Layer 5 of a small transformer language model trained on English Wikipedia (13 layers, counted from 0, width 96). Numbers have three digits each and are written without spaces.
A neuron adds its activation times its output weights to the MLP's output. To switch it off is to set its activation to zero at one token and run the rest of the model.
A neuron's activation on a vector x is GELU(gate . x) times (in . x), where the dot is the dot product.

Input weights of the MLP neurons that the questions are about. A number n stands for (n - 500) times 0.0014.
n14 gate: 518367516532493493478698568546351576581318243665484357675500461480382519650303541458361560497500441373530561596364747235460401676580427590430635582541707446803621500476482395537478490475404564417401620554569507634441476244539396410355580325493533538520405330630419270449512464504638253332
n33 gate: 641462476393382453432576571428269479587622421578431497640358462509560490276414690516620485585678513388639461760503241481585462210548586542491517528401515442494465388553304678341567393473272454253577391333480457570533454560442443534532470468523530541550529503444332442650322425634539411565
n41 gate: 514514540641590320283574571713466428711548500583366350534492438711408733531320724584548423389519515369547540627493255396623500338531655580471508651318609675468532429636612507448470385401479567535425722554652573540338413296568504489472700532293624490582443601533347678633632489556655461464
n66 gate: 599841542606571377409305553404408456633479531620377596370297462318474356455265461517457621536584514535332476497535514552577588271581678701358394440549634510705510438673496520558417554399586621507335719412509589529564531401524655652613345313379627514500610540528566486728399612492478586420
n110 gate: 548547335633561600514529624449543478454335477590573506454469506683487210615528467433402326432358653588317521467576691358563354483554348484253446503557605270548593476490392388414482373500531471370306565580473623542602581288414379608810551402421381490451374688416613476355377444531430279493
n122 gate: 759641526500467549503518200337506486381513327285477299466543360637479486731467576525424494428443699471542474586564620511445537494583441536568547426380550512449611718612429729597510573405709554660547497594523673488435334488471467500361500440494510575384393477494512392615680564557441368583
n125 gate: 542388521728427568384521469434249545675623604654509416459339565664563434619617565347667573558363564523491490481327545422609535554528526445471510541514683411516286410553539372755476458478474626613442418645606730329395542599588422724597615455659497570643468543605687532523567546398362417484
n132 gate: 566387450434407526544623375319698551331474358399420470522352430563612623486415394434399485699449523376566429512349487519318408563733392671500561617517568605401640687426422554570806506544646509519427601591429641515598384456490387641433566547490445688488487438289307494460469400521571399423
n175 gate: 632530478617578466657491379450468400296148330437553340654432521538497475460284500598468459500451542497534157750524483514300649526639459547542532625406414469597517573455497503535559629505420472574338598602647493597469449543473344549520615451670581422615384674388457487679605591257460533295
n180 gate: 487544559569323444423416211691424439533457518490434578509435450584450452420382427481723512476683500471566594448445522444338271642531602599469652694478568458381564525500549601503643612505561391667478493552404444705307534500687567453503366655423546450399487497286520376230292552525583535355
n192 gate: 544861469627667429496594542587648366546549611399358391493592405497579512468572338750595601357429392617576478400414651457384563456593579465322543689396524434634467629721489701582481456554238773539507586647539473448555306548687477578408548606304304536425570516620429511492484211305575658474
n212 gate: 590562630573464574390553624582477695467363282515466155507504275421458402374345687459570474348351515511467532635373657657561489517375416589322582588500558434546704392526568424441686610470563540449392519589463713612422487409380460397476425458215332686631528603407372378377508457555506257433
n246 gate: 614244507583427436414521443547610492704538475520424375511245381667356591484313821325581339507783488655514496550560504405282468647722480653391527393425521454537530552528643533527396366403474574532290657425694538657383368270575342438607517548348481525461408727312439493508516327583685489388
n252 gate: 527602516584450512324604596579292572479562541454416539474655528623596719493576436369385484598550625914519426461439680475446618553506616717422716487421525459638413533620405477532615550379560642549620617721654355497413452525639434686343556523517282369516400524575610460424296361357488553486
n14 in: 672430616335312363593542710576360627514577406543452583579546484353422507294381677240468708577572602552455644536517601376393554591642392561461489595506531410480361399393603450318429456565419506437416625383446643551292482425575489393419468637595514490595281298603503527682474703588623318432
n33 in: 211206485476506531602569474539436321427541578514443427532311620575420350656472627536526582560347479435444568400294354447418514298549580648485454342629642617695460417472541474637580454449774364588477373384382734405404437386375455602533519540376357657426387556565598360528478283504441467487
n41 in: 683473222633595466636439403539306332562396408437401426500495309405291287355709447541482334666569202925335281376542656358345327358681365574364602384386620413519412560655458578573601376358523714572647193519504600692277304654850447544518517427250260686202532426373432564266269374386590459654
n66 in: 585539596651314550487580517399287454509422395410720423468335422592367340424522572461503517509568506453497728553641594520472302455619546474473561341554444457497552552505413527324417441519631405538609365553551597328410505534657430532612526581387373422371594495742411512604460392565525273675
n110 in: 317527646745563694588430471306461507368445638631533466474599482528606687711645551596391421465340503452572334303510614561490676513386482361413564406521534408534429667495483742486493559562406557477340656421387410554606546705422490373323318672379486724639463488377589503320540616440537583527
n122 in: 411559518431444582336456623649697578559571445717518330593376448385432564597637651526370437400282483429469708391379467536615433454546435506491114324640666409423341388468510448549528411531454535397602314443485503419491455690708497549450550523547422393567490562503527371209356399671543395600
n125 in: 563520534509333469613659385504471590601541392461392342409671543525463277390420532655510519389396602555500666584439480539623274540494545434506504386509481249632328477523319473454444550559463471448497674476342573563650656279361444422453535527358332256338564554497445285635628173542572527626
n132 in: 551558512398643441371482574663472507362440371356520435378394500561386299426263558516457644524486463596457588562588671559625424500511514759500360484577395497389604516577477353405459416570603436459693360632532337469491579461670456585613594586364632360251465526428541703363401254696617394585
n175 in: 385627449375585358307354558610589193413593525694589465488431485349545414531623659620617421433356554688527490401598532505539607404363626391520364444545596637484490327399592580300544551572391405522506561434352394488670561655591718293548452586419490408466625454562583703523591588442437516523
n180 in: 443611503462483575609445416324590526456472534609563469529417461406565428444707480614654488578516532475457460611439339520571731599542605603704638315503418540390494491459590602420268644460576584444588510438403312569630481407349656586278509533469357640465448527655441512698603515278604554604
n192 in: 493664589357552436504462574610645496431481463628382447464633534542769567332530342467472733469281577738559470465507485733395732464619523625329687749490497493604404577464436343690577469557559528504225718459618458542527480653623500794320445631570154457535595536567544658668536571471442617641
n212 in: 565184399497339500492469472391267442394526706335344448412434517579412617539616573479559370627473496541565423353559641379400477417623716490468504433596823562686282518476334410607743419539696448669511431537506698521463644322680405592732575522606474561510431461522530529421504489537412850482
n246 in: 648661220577542380249415315374366457472588495347387390522582252470517452343667530602487466479375340528347477557527841380693495366771612704315452478294688671627532365743670563562674454354378697513797681711424458330362366446445660766230724433418376513496581400573264563799564642343588361427
n252 in: 637603406534349514571437482508267524069427496034387503475470610243344432500354511294336581489595449573619409450394653606394428633399630634637603460441566468523534656489496378472566555394504330500671338648503488542608466528644442653429601385421694416342667503458401519438610299471732582538

Output weights of the MLP neurons that the questions are about. A number n stands for (n - 500) times 0.0011.
n14: 311415568514389467517498599231449579545598340638406662482506604502364516608486350262625608652619217417428460453462309485388474378296695107347305423602347468386540708473521593391480345378661589713620442486540517714679698520433612421441594499620458440236512509460481439324248520521447756327
n33: 356148510555541417554776400820367562382485396529564598234881417452580491613401622678772594503409249553586721445698565442465428471395306451458683633481556491529492332506501563564517560506551645529525726566628355462434675415498472481527390510254517453338512690473513475386536463454627329374
n41: 496531469409399334470544559610580373189552593210356758488585471301691440338484290694293805328649430573684890549401473637630473646405490476585736598607354478474377717186520612578485535716583417591643276611394481396656885590504424916466218338635658448484465499385792488294351550448298320696
n66: 679401686578534563479392586471673334679440539603539482620444605459547606424476505647382362511475700191716618503476805596650654710574562461646573489538540439590596631529214512421411508527464494738463564564522410711729387609343384471539545357671400538435542451298473502604506593372807546579
n110: 632309342532531549502472551634535610453442595474479522309562452361688265409282493277563526388592457481521280486556487784450382622540732619543526624528358323714447446672488431442424355501611319434729415462342261453543513238606678526400384613598579268429490820746387592731484501551512681574
n122: 697652675537557630434491418217489637535534394852532507619644435496415544630563587679425574537554575572320343570601548568497501351708484615668477493491819517610633488585443527506549600377552281747637592387374498296548285448621499100566515525429636273479352617772433472316498353612658710658
n125: 413583694493644544609576631704688539547399631471547836525760591524487218479480588350509618710367369527347678598594180242451510478718880491415610661451546456416504391567547563455473595409258420477411448433744654795538453390530407492519545513270500566828582492470362588498657436416643537287
n132: 471481500553434642497568379567586321617453380476435694348594406738510761328358471659594631746389510418274479316394325504481629505735361522438607572395716493440159482455579375566483522545609301481547637537435859523614302611276590577601326408591412591261375548415500606376806376453584639658
n175: 565833563469637301574561592357555606623550480443573606396525504589525648227401536753289455606447406493504526582580761343512646326565578671496432536466714431558457246662506499466516339565390424617719506464362522311462583722594456496616415526377833415500373383665322539580377671363574725581
n180: 553566749431474295696432386670618467392380466742406662520318434587503576628488493613385686485725453608644548506450406477374267523521684515571420592394661542360589454657363394403529576230420642513518547505610436576199234394434284272577446404425543346536600641384388476582322307665488506463
n192: 590527622486472575356382266330393351238529561430668768626469532538433477708730549621359304511698724507782294529697546396572431486157529429571656665405530670469665627700748467588508592588560735683522499316529324464488551691399420331605443485429688683423475542562255550552381677794626745345
n212: 425503596670749525530339461547706760566388255479602495531865485637418392306478355586495486342750484476501646469494535377409362351212613648501466478504510481673791503763541553533602588102539583450706508586751362424351359401429622427681725528374445476386549663436225421573710669413610389459
n246: 421819291351499401493597545390489339431710459422459330475418605525666436535694368583362542609337540429316573300641436476551722448649546220245464616631473394439304454037348530597507370904644458577556336648500677561582607759591545852534386738432687611572306465766866395614637592466420416629
n252: 591580384503522282446417760700569501174366663568629685521622435557362605542260287574409645515484642456446561437558538495305638720526604132333470441338454365323512567473628633485518488516564472460444450421383531270263567724330783710603336705590348384433427388646500403314792465427486528614

Each question names a token from some text and the token that comes next. It shows the vector x that enters the MLP there. A number n stands for (n - 500) times 0.011.

Then comes g, the gradient of the next token's log-probability with respect to the MLP's output, scaled to length 1. A neuron's effect is roughly proportional to its activation times (output weights . g). A number n stands for (n - 500) times 0.001.

" was", then " cre"
x: 409482697520493380507449561457537529393483495480511494408431560458667521474404645493493560414444615426505558518496493543468508520549511493376394689579404536583549405373460485436575496595433087421413511474493471475588522555448480529549470521587601395529389612540603486552520558476304495464
g: 607427477575550428420374541400586369634545552499605434732274533496462438462466427598421546598456427733521532515615741457346539388435493433618515571504558440513643293510497399510490531535547629459480436607451589441537522464699378484487573299369414384646167509499478473337580508282682529475
Switching off which neuron hurts the next token most? n175

"aw", then "r"
x: 366405910475443471464485547481487530537435559541545687579546537398537597523429621438501583496524576387511643431446537584531464615394496475486495539669442479552527428364489386429496539606471498479503472462471545417551637545563477450504503441429516355586580460545522493504684476585428584534
g: 444508482552547522601523620588355528409453608523448523576615517504479670634488564541455496654532532179598566316562616519501606592572544396581402671510398657169620564506410505495498554385443627480491546568500274421535408596632581480460650758535381379522668491586505452343579505288559566482
Switching off which neuron hurts the next token most? n14

" was", then " a"
x: 350481709508468425429424554463569509413450514550495480401346534451704487384425611487484586401445591453455556436533522507475570509510513561462399664590416517567498365426476499496596488603434240404506483490501516457598584546400487503532472487609607403518409608524626461507476530477371483483
g: 564556491457675449659579577599478601405434561437309543420668522533559512492564559339441497598428372363430551652357278476614534455435559595457274488630555719355376593505486539478529364475473460307509581370474372589513382502419632501485352553442530721316804418481490478599484469607334512454
Switching off which neuron hurts the next token most? n66

"n", then " Ag"
x: 611545420530460471367542634549600566578531420467542569427438457463509286578432451526454543475520472454581699532437468505473433571449450500521369476615507504376532502400520414464428499626581295551440528505445444468566723476458485286566451474537532550450496381424497498541402443571555422470
g: 403584593475354543514514512548556574355550479568432555642414604462438361474401471496666473605523404313600576743387515456496615400608389563583472608387512458485350504541495640576505188526496446326572541630570735446540502409358436498571769518660357568572348514308454568535599570304506483610
Which two neurons, each switched off alone, lower its probability most, in order? n110, n180

"al", then "i"
x: 467509735479429586485535446405499519582554490545544519452504504429516378658601590434494467525457464495565692583453485540473556447507459440557532557592552535459452524408495443505455515640560289623531204488455563504525611551602503320455500485529561606493487452415529504553360479646421475527
g: 510254377630334510491685448538409412370571381607527554280523406462582483494611537427534458270457526391451620568425453445596400289593489469423491454487450579548574553512427531465472747446473499663497501545546346568462650496530665485477487484480601883495494373691493374682572586482418418384
Which neuron, switched off, raises the next token's probability most? n122

"s", then "í"
x: 535538588506511511501517524371613547521516463479531583500548458401559443550551432510452433428502470540561594519510461560521427488384394440603467556638413491435620429345531454521488533624541428398493406520535515504607690555401530364488504494563494522447512484539484536550521632485507432541
g: 435349531503316496507662651478496515390605467274451454596410504537404461589429514417461495293411484461432528501339499669518642526495596265483347497348412576382405534514478431523507566554342429489340354815605393375444438480501672467527361516436545762255554488634484423361508462457508534447
Switching off which neuron hurts the next token most? n212

" was", then " del"
x: 372476726485486371406445550488581504411449533511500507399365566430695473380402591497472591415484605484466541489528493525477531496473513531456419650568395526563486361371461491487597469607431221391490509470493496470556550532430469508535469509567578409506415618541628471538452523502383492488
g: 268497506441469522415486481573397462586619602427516498604534516435437356286628373572460513489582303658568438453517490648277474590550470451558682552560390512460544396531631492509483681447499614554502398664529551361576536458343295497517614442537518312507174476231464401458522391392667599464
Which two neurons, each switched off alone, lower its probability most, in order? n41, n33

"m", then ","
x: 499420584391454580555501466467598575342475398515551556516599472506553527575520459502438504559528531563463421593455600545477511639461462631548512457646398393515489525370520518487558548590505382533513650509387412398612642590571540494481517603519540561428534481463469487561499551422506451568
g: 476625442464401490423679518597642544365393528458475465362427441519401524519567487705368496734752459489600513677388511521567211593584453535508541515605591798515346556497508538471559424508593620535456495448390651534476273504575502508460308509386413408522417476322492459473335581641594370643
Which two neurons, each switched off alone, lower its probability most, in order? n132, n110

"oc", then "ont"
x: 480469680488562453459475478419457581595566525459528509360481561463460478625482459501416601454492506386578692441493482536489526442480501581523497417591400506548535427316481418561490498642556501654433470544492452488610556434539589525468411496387557473465532399587465523471429581566469530580
g: 442486501449391459650537296598492567572706501311504479525383465503507460394538412396544608746572417379402312714469501516529736518664453581441539424631580561551248667501539435466514489614453441516494509668514571524454457486461580514495548634691455595345431514310504413585566528348752430316
Switching off which neuron hurts the next token most? n66

" ab", then "ound"
x: 455587780495452485563409466437534514498476593497516529416494432507615544518484471537415450456473561424498388224709527569478403430502494508495379546585462542400560454379555561582642501565438284581589532514485414420460606601503507528545491557605577355407509327526445426508525577430399515611
g: 324461722592548587585595476406428454496631526581452478531383513548427567612608405500505435409360783570650469557608399613543528605769593374589511445681505403556593500495619623550463524586347540512468550371435659613626429458352453513431332552638400340407517438432506519627518533481639190409
Switching off which neuron hurts the next token most? n175

"il", then " or"
x: 401590555392466687399509547509435523650488513535532579466437507538622552434543581425509578449481520541537578610512461529554571359484428414529620386534480505435374472440482482395430530622464392555505506494493507505507669506600572454455419469516539477497518453523549433622413420527456523591
g: 714439412620552456534319536389412524564502471349574486434474497577565460430441481339371574504422653531656598574386395453422544580413494517499565568733436426465509647493472621478478165562490377455342366378426850555598486579337355502542535259481448617461584583518489538443627551598386453438
Switching off which neuron hurts the next token most? n33

" are", then " "
x: 461457736457450529512419508513556558448466399469515540485453469503662480567364566468447613323505554461498529462503487546434506472354528552430468593568530498493447447505526400455618500623456283440476449510492492459587492541339570449532456478580551415579432588577618531602445568538410480498
g: 638498515435542579531650550512490419327265568573350487500380536421688421471568510479646488619499534528438621490358564762516662465451543606310570554456527640412313665507463643495514412496656381456492562663676629569439515483481524501567608350397369486395711535424484475406450561645369677714
Switching off which neuron hurts the next token most? n212

" to", then " inv"
x: 520565696499446534465408550515558394379468525442502504507492525554547564608450320553536670482424473637487593440472601531362505549350535405463503683675503475520563376447484429430472472599541464495522430395516419545507441527468498451603560448512503488422467424484599401600431408507311500554
g: 624360497471332251421517433426506415458404552538303472683376495544471424669475577527461569656429641398677479646616356461458624397662339556358398499462581586572530581523536387581496611437560330429285595327499580430587483549512605455562558468268552561541369612560473465670466482475710436340
Switching off which neuron hurts the next token most? n192

"qu", then "ent"
x: 328387689457486490381481565442615610339413626525522533575510483546543518463491388487451653422497451491500797604520460512521515579395531560536519455485392476623531421369501298538468552563557394595464510509441453426509708505674598430415441465484649446408456508452395425507572544718631598545
g: 555298512574393632492485276568507444634423588754472527496832487509608575524393392535604485392480106642479456629529385433484473539558530494501416503464342513566408518502595538465484441517539636492449538495534578643488567508505223499592710471560585466578704436557495399340499499614452458459
Switching off which neuron hurts the next token most? n14

"ud", then "e"
x: 530506547512461689435483547480604424421447530373557596342564421468502436483524510527576594458578464416518715438504531543457406462371493530650522482606474533532483410303512509489449489610600245665562483540412558594508591495534572573552499386373562549522474481463454390341439464698526454562
g: 540378459422456495582503643446524409584435462348664480439495568446530507610472510484470466731565294367561495374314452390537392520552428643575409534322530404552470439458556422455511330560469338563401290529437506372459469393620290550561425638506455619614345455884559553573560438629265538460
Switching off which neuron hurts the next token most? n180

"at", then "iss"
x: 530514462472424593524459620366436515406462446432553545409564533485443417586617471535441669449372636482590677542553512502512497478417481532487516365634483483468563446405554484435391504615507398645513434476437598514503601490561525402424420487545424374426445361586509453469485600717447430620
g: 555384475524447410411504384421372473349564682444360457621606497547472545419299314622410571633452584506461434512476605534586536644686509565519216523342450676688575618498542654419516789684494334533675502582551369432489400439563448498468587534608411585532508468416495520434568387471574671331
Switching off which neuron hurts the next token most? n122

"id", then "st"
x: 477541422485467592523423455525501504458567460504442493469580463500656566466441519525443433495447446409487343657480565585531489407049491448599565385678406511389592603415484543449318542574462558497328520514468482453576686456529708379475530432501606431452560409479552529499415480413509472616
g: 469601466477356557516478577304446471562460544596481522328349499542483445671471559386491504450591499693653281518533543403373519612454393505437474464497503442519470137497624517488497569587395437495705510458351371517468561518693254515555452534669574406545392487579502499554323383377742436726
Switching off which neuron hurts the next token most? n122

"erv", then "o"
x: 420596597485539461444519486470579556450472393411571521435624492395527491684412465451494618475620399471539633415503454535549501574287434494588511548548545515555509478378515500507549570601515247582583419466513387512479717528492479409401418450398544521405576658450441495468569509467555522457
g: 354422511569524514554504487529367458561583487491379502385455449648431416351528352518372603426461321462537369478221467577494543565444462259385595533692744634408432330477222402521451355534459412476480655497433547498524548604808421512451398565433380544505514498427514428695419403530469520666
Switching off which neuron hurts the next token most? n212

"ol", then "ich"
x: 368504584477490559403505615370609638602578449506522501420551494404538435583591471455479544496482513598607583595525548540535614554353504443477509564630455510503536430443488391615474624612502366545571475541443363422560572422555578597455483564524525462475530432520546443513411498580326494459
g: 387448512585629477536618494219609468485583653493609447594419539557547532406391387360569615295479240304477479242330575581393670644640584595490448498491542578552487525490515568471477468546437392450531593556474374592599289561510224499482509332421397640402667529667499543554535527554449480466
Switching off which neuron hurts the next token most? n252

"um", then "ular"
x: 363522596392497494513526489547619548575543320433556546433538514405563508611536466394569694576622411320575612566552482602489622546429505557688569515649493510478447308553443467633500539594514534509550335549523398523529534456585461526456514481531527456534427498519464535602598529530544584606
g: 660539469534536389517507356537498482450545627381421529564317425329463517472525356384570495268377262522663532638484496458412348492468497567435513319415478609553623609503540476523479530512546351500437516563471480676568461548319700498578180328580497533314319415624498426581559572308318479557
Switching off which neuron hurts the next token most? n41

"ar", then "ing"
x: 591490659481463694463470604428518532533499530493494604450434570465498578668493508535474519510601588496506637433482490557542623502410525613585606516635426496478394495325432458487304498633513480574512411534400530447590690537539545482533453483600470485475524457465497504474327435664532505620
g: 294452424474372502445645732488522531593652547528402548486814417366527471532349678676589410779419225480465302548483477435393684327517441516608457497504473464388373472459456431532471679450359633579548534612470455484433555370476465521447419533522371375421592404495560502680531494471426515536
Which neuron, switched off, raises the next token's probability most? n132

"ies", then " ac"
x: 508525525487414572519381536493555553408428507554504584517512420407618420473400406522375552551580472508512564495481494596526606565498472416573486597629409453482377382426536501435508440597455674416435481501564542446523653550364480477472487466520482385519485500566483482545428539667281517553
g: 511253587584504338431351422594456372450376416486671543544610466365401414493546406425518594490468409613447410631340643466435321477551418496520398488566382410580434429496574624496522555538505566489337511323497404401559578449796515531498359464393482580388263549699501490498520533177625397366
Which neuron, switched off, raises the next token's probability most? n33

"ol", then "ens"
x: 372478588487486585433501557346618572628594444516516561438446498417527357581603492400451535473598462634495582580520535563514537510308501425428538547645435532556556406441510425609483603605536293563538441581431477427478640428603605488482479536509575518465506360476539467498414528600351506472
g: 691431707478490541501578390691562503593613441364654494578589456598581633453512593403472526415577583630282608302507708503673344440318492699581486632303602540566531478455480561515517533589578581587489557495401531616600415468387519516316420605570398442274487572638566534627319628555562424559
Which neuron, switched off, raises the next token's probability most? n252

"i", then " and"
x: 422512626526566482583499539453577590522537455447562528543488498548489333598381586471522556533479569439555705372456442556411399492347400522562505505612459523458560583420542451476466493598476446577520575419432517425540715498485560361530500441526495398497319434483502525447293559655340366548
g: 401529606386520412438438590856540456296380636524491466566394438586409377589512560398411471331430614552526601336531474228530422530613417406462575439719456409383505501470435633550505391431434354384601465546393734642640387423462443467364375630470471298580551472456549437435444410546529476374
Which neuron, switched off, raises the next token's probability most? n180

"n", then "ic"
x: 646455496475387464279527603574598487405481361408533620385416488539540420478453413521450434497475484484569592567501505554473411550403471563496461514603497442481462523343438433578532517610617365605488542477410438447531717498556494503533438511543501512385537409424513444434362397609472422624
g: 598520538368375486463373741499521383434520416512523486381436552495498497468707394446503408322664588539491551490404589442437255543350594380502292435514517420460648576501567497523483597340520261478482518554505708639524530503570443496518256467591452418303791510622504640348672489594519417477
Which neuron, switched off, raises the next token's probability most? n180

"en", then " p"
x: 463449611534551542534491538423453490496529515565580552509485532595434439547547426474554491463606503474462564595474499567478512581397403387470481564655432500372437525302459508513415526605567354562565419480466428548508823559497560449514416512487513487545553513493530508512483552505484498551
g: 374482486567582435460392452412505507379652521316391453513295482397567383337427543377435480594446642693564736564585405388444621387670333649687564530545569459514619347486649392490526498698394323517538457312345498424578539420337598531466669515677465440547446487393503477390533388487596472356
Which neuron, switched off, raises the next token's probability most? n180

" p", then "ond"
x: 448518653446426559517590424399586407403549581421494467530551493530642474454615505560463523409452414362439406340478519534600309505442499533480575447543495527526409517447566554605429508627459493514448511659443421429719705494475583576525376547500493493513457526484465519520499547445497434442
g: 410311463432558484473471304489564437534334551470370534482572440405486567734551566544419660815430382345431467606663538596454617406682530394592421515454473500742463468494423605469528564519489474589656612521525521483550576513409444509517633614430362645343318369367503361535514575455720624316
Which neuron, switched off, raises the next token's probability most? n132

" se", then "lected"
x: 426618588433541484557470676636603578478531585447466526477518474486603408628493463525518597396512487327523717374604536515502527520368462649543480543660537506565583441402508566395511584583480158505526350457498551425481557558443496520453560442459520394595474478579482466638509410474193452471
g: 619530422492443415485353438577566542407579368564430515508568494427472438786320466517442563450367693376422306454439475596405570396552428373556626559301475440760590408504478425440513560513391335507363721692634619475470442475609636505585460525448397333730480440506498509520540606255510613517
Which neuron, switched off, raises the next token's probability most? n41